Layer 4 of a small transformer language model trained on English Wikipedia (13 layers, counted from 0, width 96). Numbers have three digits each and are written without spaces.
A neuron's activation on a vector x is GELU(weights . x), where the dot is the dot product.

Input weights of the MLP neurons that the questions are about. A number n stands for (n - 500) times 0.0033.
n4: 607574545649307614352455446528633436662493469393569426612368429562477369391221564455553332349413497521476608475429424423466500708528614587317494412450554712462624402419530684366421524565578748457289659509445444526559629397549654559582454516491487412664526522581464420460913343584383394476
n45: 377438382556422478532615464507366645537523638532392304746508847697530277528543544571524567405623603366434679415225508460417551678385512504541589166457574489653280283428739527301526424552168569611419406706552587474654599452432459541540436290413253422540533697504422612638595519395484484535
n49: 275470482525568634536319514538507507402427619602451464389508460550775294492413254747712531473485747569598477611533395256550589547482403357374424564606418394433518321391327519622551557362525578560425736630598551533438437630669460573652339408585197564433771365546344447380774391269388492599
n51: 475441611537507748692460559599486606659462246493500389424330395536431466250451663476328525453350472593765670371706580621421527548549695595591453620563363578437443469566560402470315506476517418726300574615476548419674639584335621660546473381408434645449342590546537528326439290535572293408
n73: 319524661338393484568641548522536481619680500407496648349410751472703373528383532566571612539561632321455576417625326421524503417427370449438343407476396470342487576666336629542644531451543369402411393427388720536510574582279192513583587597593658545682408471569441555619598541290458416614
n77: 799711514327599479604602418507599600577482526288480591686423359511561529396434296363614321455268438430449496704746674424574389393514579482521392338526601323376524606462351544580389624363504438612427581296549468433685290475565549567668521589424705599356647690537535420416541340640249474544
n99: 678259446717592493345433530394483481358486511526300487641507341539355599364451470514270275647368517558475415614389554533443477379526590507430594585367437398414370656497524646630473415399541467372640443662551695450507531564533325340379507447611576585598651344712456455618654490817654618245
n111: 370423569530381596480366602460614483497360243634547557238434350335380527671484479533451754567447617415422525477584539620490544552448334363455333566547639612538479476398302506660615575392635389657478522605590627386442571509458324515529548675531601650409539435588422401447481537481497440572
n132: 438403642511518539348574450465531530543460258539503506552360637467340378575622304491562639442371565511536619450420521448554376661412354506593503524488596606545433440472376544370480492523348519456556560503534722457630442608299455767445546558476456678202426444569540550606536382464533620446
n147: 426517536507463567564529430500337716549655469538442643411503516400517546617442449614447572438681500599554602504341371691672648528701455507603652364446368382363628467538372507452497621640503339393409282413555582191741564601553383559516408478399387422373455401589559551587330749476597287572
n150: 635679352468559572330680734473815446309446463500528373342670472702619496410412472433492567391376456487504604566458489420481608554271730668612461470401531447490444575558259763280450454578876675467548456555316500387421442595290475550479368407334702423565482545607398478460605526482425496589
n169: 536447285546582503302532439562568490608525575503412594591619514506395371466534484378553225560360327387452480538473570567480444471607416478347543415430409688659441642671562441503396432560503471486582392640405599492571511481453635421608492487381494551485438646378551517536624623565563603608
n173: 462490274618661422664580396538631443356568543380481477367517409627658656422559500590536394546472128462580658705326496391288375507529561698397553720340464510624464551562261600325592534530463542466448623472450561527581648620576696402448706409585466573547330316479590455438486510353528387668
n176: 461531397566384431459395372662591426455599505622508412349610525646683605519526599535478452548552593426458542478442416399649547379432546544448598521474470513377473548466487510483395453475568444549458315537613485462388663279655685500378355466472408508424578507437485529490575487626438537526
n190: 566472374279714485339446702431394629461424605471524524638409406592478509459484476467474411503239463503610497609392416510560479562436580662614371702685509515412354527386565369423457539572482480429556295586491515566415685551226455303567470544607549585412689405632584444528622547503343592525
n200: 655468485344510610520454494355531680415472338311439533512392476416394286600630350683480384373384525509475407827494657632606488397282617592221409513614476518437440525639472538584509503360601547588560452626421676506485522524434454522509457423586456583572579401653549468487516289475558613452
n204: 308224655547466543718444348519429455559393544543552371652399388438491527540442506447522547416624458469518509542705405510314448500585497594634392543586512527506436521648372442552423574339565560593701380400447669518705645482554509355549533672569365534627494523537380360433331527423662484485
n218: 642371506595522548580373461471610428476445448703636512515665616580472488413598760582272532561437494410506764600363422513481539795726558522642551239459482466434548552518513437410457347464521527397415452514363571539469491482533533561302432518463531341546324461353625664465312503465571429567
n233: 536247521405628275531476452619619669364578396534648357482394489359389493592616459570466548600525554394522610676517421663637421565537029424382472281464600384575500616449692345545660357455640425396594324581416712668567529531636497461384585589536411522266413500423710540367534608639697541405
n234: 517469516410460619701673574441543765408415440482476362453494554623342541511368441560447491601343559541469500447500532641451620692450535576503476625382420413524428361547334455441459407411459358355435483577522456424560344619391519445679503569589370503673562492483606492528506584486560448327
n245: 217584386364421254461482351494618677569582471436433494668440581688469531452644468575529389621398652471403594523497435559541586785520356534497557569450524382638441427666550336455646352440494500463322352464569451512561636575337449503506637623469558597474440370620386494531455640513388430595
n247: 534558386503431503478562404491536606388593430510562333523452500406392303417671458569418399605503470381397624475516588464674477479564338289565395411438734367587354606586405598549527543444358653679466417512507620776640456644464294623647749545512292562401258416545773626554356412531535497534
n253: 538377609583513512493682408636534474683531461624279385320440439442484559448639572546530639510497619558567519397558385381448554261547630431406515627592482608336196463603364472443512596503506441625693529609503571600534569679516476451367632449551491583362418467621537358305468607624309326471
n270: 500432445503486492429615467448657617490394544495348516569601319356554588459554490432293486622559505498415549491398494633558660363503687606373544475552490458551361642581457592422558498435471327446519497447521606521516586477463417513520410518566556489621484410300500462408572370716339701527
n272: 350506365515562750542582451444417623571610447377520494443386654544304359428540364600580612472515421480546525426350535666276459468383396662512582488540611646523587370606720533442527547541311569394479426606432414738569488521408567536405622586541308491554424431565344427509400497491531609617
n291: 496477673374531612565518569332255605522766382314616390643446378563451240610535460285624637610427389447423357508633397576394569653554472676364423504346471403507650403683220538562564421578296532318688554302452522530612523522600437541226575352739368759688496391578600584580342492597370426636
n297: 361481515445704652473491470483515593619549361503418500686462454407534466477452410619682597364506538540424522630555232322548338590594422566479621573500494568613740328562481613473515401476427533456674379469607713612485384585451503589370549672386404389434591374577412544421228497551681516350
n302: 279630643661398572557570459334454503444504581385461340500789626674643358666565579357337526545399608513460621397601534595319593569402410518708431529434659574493710627381478576659376393647486351385431647577552436277383504629526657408588408469395511547451535576383420406529187222442489729636
n338: 578459468263481255574471507554252578658554542427652536638474439572471387678388437461616504317448603208646695422493562403364613590317397648749624601515482547661514410517630411652616573539453524401459436672339453789623482321298625464497529734403376253469557402568421715518462496332420424496
n339: 551460364458629654454374449693560386482407228589476493604588528507370285578694386588462448680511663293639452435416455614284503577446526391598689375149413422583479433459576420615468523525496377558522334526729439697286594402565542373408550558556382606792339445651542475449803493489384600644
n363: 600578543585610435567494361630430436529550537294471361399470389540527447472742391424462451494332518384497497541707541257599537643297456539526558546409584476449575324390419416584352503657617559494500537401395326593556473419491514606551524494549331725654390520585477455530664410579639583555
n380: 461667522351513642459571319382432418525566628503535503500270534362449358438535555534483507642481612388471542358649633483248515608542341314589374422581638472609427469359474471687440503525447608554626438551320701463400557618587593413606199554712519642507404518575615452500500522328572556467

Each question shows a token from some text and the vector x that enters the MLP there. A number n stands for (n - 500) times 0.0062.

"ad": 348315425193494662256279482409439441582362780292598607424446706483434510414686480691360343397828735615541258372455589374826248369410305617734394752510477682868174499400462648540669447632648419549505801312323446305583383404634430573499775464480576571555471684492615594332402549706325427259
Which three neurons fire most, strongest first? n132, n247, n253

" of": 412344384279488683478243577439459285500344891248618565595560685520348523390504541816397424450771579747670261540492474404796160366610355654675647713551437545718248370459368520492749558700592494426423721277323293368572488563681331502352638366452558687541304724492620479155460580660306517248
Which three neurons fire most, strongest first? n173, n253, n49

" X": 394222646330432773447304548314525443387400761283672547517278924447351569515508407742393315372810652623555259516416646375726296437424433696602577690517408726750360433426481528490786504678695570459500633320389251297478403260606359348440624477482578574683493819445619381160321662675391556288
Which of these neurons fires most? n200

" g": 431339581321443755647304545418474411275357886317641626537538839524266584455523459715395308457910566738459431370413513319822269391470282626719626687473414723722330310539536573564775482644538427456268648307376367386570361318784559457417492370458533457643416771414525485285315546674287507368
Which three neurons fire most, strongest first? n45, n272, n147

".": 394370499276455724409203629422441379481484662226596536632600897475486581358567465817366207515767606748506233352520560356688308362510379732695571674379365642797350457464567563596755536682613463425403711374262382480495341293786401444318467353534654610635425718484590565224271587628364396278
The two highest activations, in order: n99, n291

"y": 375368522275433744500301703395594331406211709360644565421606755380298495348506468738364356554886730666523319330556497375702210523441316726723470674436354677751329506384458559516633366707681465510441632425398240249424327362745495380492685441574627589719314914454495511374315564682376503350
Which neuron fires most, and how strongly? n302, at about 1.8

" Che": 335470537207507717532331577350485487376336856444645533457320794404375481485419347751357409380805576617563209422408632331746229474381313743685546870513369742802357477445467510436581488589624544459350702443246438445550274360589419467255656338530618544781378862537620386408377637709402500362
Which of these neurons fires most? n272

"pe": 493267406275476607353301505364453353629279788365622534328427749583387598545503424788494412584860741553530313438373710392728335532482445680816618738381359698811232368421422598458673500654572576566421596355287243259519426325523369508443482295485604558619384874518694550375246530789357475346
Which of these neurons fires most? n45

"he": 363351440133467661469434552335555366512196808425495646393492671499385483500614440694423401552834617671607391399415621318662257426486284727694521835497345735845317505433501579475766554665667522482432693337256415289526367279565375429331681244539575588621362816454639460495297543805292475415
Which of these neurons fires most? n173

"ie": 391240538201480699389287587406585422540284810336560682463588666356284583541584588726440361507766599734543308285380696311686351399491355650778592699350389693868305503428555449482645461689610497481461712244368341301457401383669314483370645302480493586697294855569612637404419455680349542282
Which of these neurons fires most? n339

"r": 373402586336482662556261545297626412430321773272590616482568647605447494473415311631267394475754591552603275389333556394825229392561433713738554727560483585780354516434492743538681517591422515425357729230439295293462448216733426540290581315481563772705381765412676600375304638635227615365
Which three neurons fire most, strongest first? n291, n270, n302

"all": 418361456302527607329354539350569307542384750201676629437495821544540679362451407628520260440856788742628341408380695309756228514544252613640477640497424695855258411449430722519671402716547467449394614298374289327542470282592398632385580285495568629539403712488541506291315540778296742386
Which neuron fires most, and how strongly? n132, at about 0.9

"D": 445225547290368685498311680287534397362370803276748670532387808509400663397381448684434313416830663658659408456514540309773309524471453627670538721490481684682268318488463634525748369682632429578506567235317245460406419274638397347396601438374613575663505838502635478225359598668328579268
Which of these neurons fires most? n190

"\n": 364345582155439632384213559426497396352377732338609545540603879422458438380553508841356264450737565702552330357498489331836380407666380700672494759433414654809239412454559551511734527573604544442341696319329265330489382326749440454391566390489727657613433689583613534252429559574374502334
The two highest activations, in order: n245, n49

"w": 323267599242603722438339447380435542543496695352570563465462643412452481393407488802283424474833609663554178379497563358854243448432384669807572820541386640762327549352485671479652418689572499551410617480282285403511254299531314582402621353419538630667328742499635556328266598821350504434
Which three neurons fire most, strongest first? n297, n51, n272

" began": 496374576335461758437347524452319254576269813263660626454657877471577500500456358814500296506856620729633319368519595315745361328508390606676466748351313678758320482553606430544701421665628536501274673291262303394597449467714397397427465352311516596530324709536551405293401659720363493261
The two highest activations, in order: n49, n147

"-": 505324435233366781495284636436508297423358775267707595502521858452401440409571549678407261548823579719652283455525558248704372514495436674703492702446440674778363326426503652527690447608676530527318658270331168303477282385703405493373639409492550544579594803502613481100291574696370514422
Which of these neurons fires most? n4

"el": 422351452241382663299446612281620273561365808239576612408397644439344496374543481790482350558799590766643281437237748337732265459535371579723513738499504662936305480419475662530647556667573447525508690318350361264591433291483320518359650390420487670617429745518594545269366527764325612327
Which neuron fires most, and how strongly? n132, at about 1.5

" sc": 464376555343474822528243422427530289362254797410632625458529784456382638392564432761395275604732583649509356317422495408861270436457346617782627724319296681648379482461595616618660388782487561604368641284312461456501420352735484425328555392400618437682363711495561517151419546672295568270
Which neuron fires most, and how strongly? n339, at about 2

"s": 319277445240444634356280506477449390665332805312567558426500694481403589330569495764344301527868685610606249386483622314846326413539244637710549693491457790739229395444496592566647514634654540494490686393358334216446419370661390518311635318569664751550463705409621585420461466698255397305
Which of these neurons fires most? n253

" E": 227404561234481807513307630403492418383287814448616645549320779487351559475513435700302333405712626640580219383462528358792264533488429682777526726456428608763332403390581521557650507708575597499409732373386264370467362395763327287344512352383580626754417796556650509288337630579361485284
Which three neurons fire most, strongest first? n380, n234, n190

" L": 366367603216499751384375566374500346331417812440560633526340771504310506459457478790291294511744645678645300344370587417842207506519333674683486765629405690733255351443525620590662496768529534522362683394411351343426294261664429440330576430442622606744378735520613492253376550558316554295
Which of these neurons fires most? n380

"The": 383393468206505694404339683451556495458313862277608592537612820428349607452310331807268385482831679725625391405435603423812238502486295717705471659443516591737328318481429603573585379525636512468353705374228249384575351396619476458402649427477559625584344763495699442233346644574345558292
Which of these neurons fires most? n234

" and": 531358619175369735389316650431552348362229711265604488485583798500424576458417478860289443532829647705590272330443638329774324395550336657700592698404348655738306414415554591567668504730494513449360738289305309461490401475801356406356647358477594610560502768491506540254354505642351370446
Which of these neurons fires most? n49

" J": 484283573313429746467305585356488330384278775234621675509324858462397480439477428775357303486725608680575349437418718348832270512473364619642526757542452690776307481416438549625678517654579480420408565270452281273372592194702292458475589428444532694597584734501664441397342641693268563312
The two highest activations, in order: n190, n200

" med": 480334498319364649333315424442420354414349850428573433505526681631443527467537500756403319406833544672504338376409719423890274358523333582702584676398240653795361562526463579634706414695587591394308644452257381341661321237638574503222653512586620557641411788458556505143392595655323522354
Which neuron fires most, and how strongly? n176, at about 1.3

"or": 513264392245379609440326683446572263689349681334512541480489620303349448406572531775455306615802710716631451378521655358696233407639334612771451710401307683891327471527490465603675428664596347565368664310354312310474404380725472464421659444476610537555375872402723570131400483727396457282
Which of these neurons fires most? n51

"o": 380320537238591649458275599236448341560287774364615500450535692451264436611529480810305420467803656671564433444361782358747324437495236653826517734506453785676309457533481662419662482709627460536483679376369371262524339275500379441332618422481576773652328760666609473282397575630228485313
Which neuron fires most, and how strongly? n132, at about 2.2

"ave": 405281477370431672321324584353490304492360773274579592399597838503377664584443545759408409513729732735583376317508804354729285404425293624807436528357440665868249470541503479507698397729739447480429531264249354260570303343593514519413483398550596575619338869481472575346367595675413491357
Which three neurons fire most, strongest first? n150, n302, n380

"t": 301274447211518562413282568400515345630467831380638594586542631483427457498354450761287306478805637725625318320525391268818221404506318729740545712629378759708406359471512637502509462690581500447402633346370333370582259234761423516474703464453618523653365719522661579268449592723257490301
Which three neurons fire most, strongest first? n4, n297, n338

"riend": 496336437282545648342335620368481422579283706390575620405506718418358513440449410680506210529896618708572243376327626282792215408505274555752596800536548625854314479375405367567661386691582573394432789239259355435551497374628435628463565366410560568680427796438569459204408658774389554372
Which neuron fires most, and how strongly? n169, at about 0.51

"il": 359401521188349507508424670456592320531336678236460573488610763494326380452601505726474273532877570753552458343351653242700263409555310593789503560491362604933280463570550755488663520680719450492338563370366321367577350369672406556369716425431504564648353755413742492233411508758288575253
Which of these neurons fires most? n247

" H": 391325518326412821546335644415486453421423776247581611612309902467401539489446384757460315397709670774591292545447574303734194524453323686590526811555438693806353414474465516591793530660623564431403467318395220331388381286589273496321551377387525486613393726536636453333292598793380635387
Which three neurons fire most, strongest first? n297, n272, n200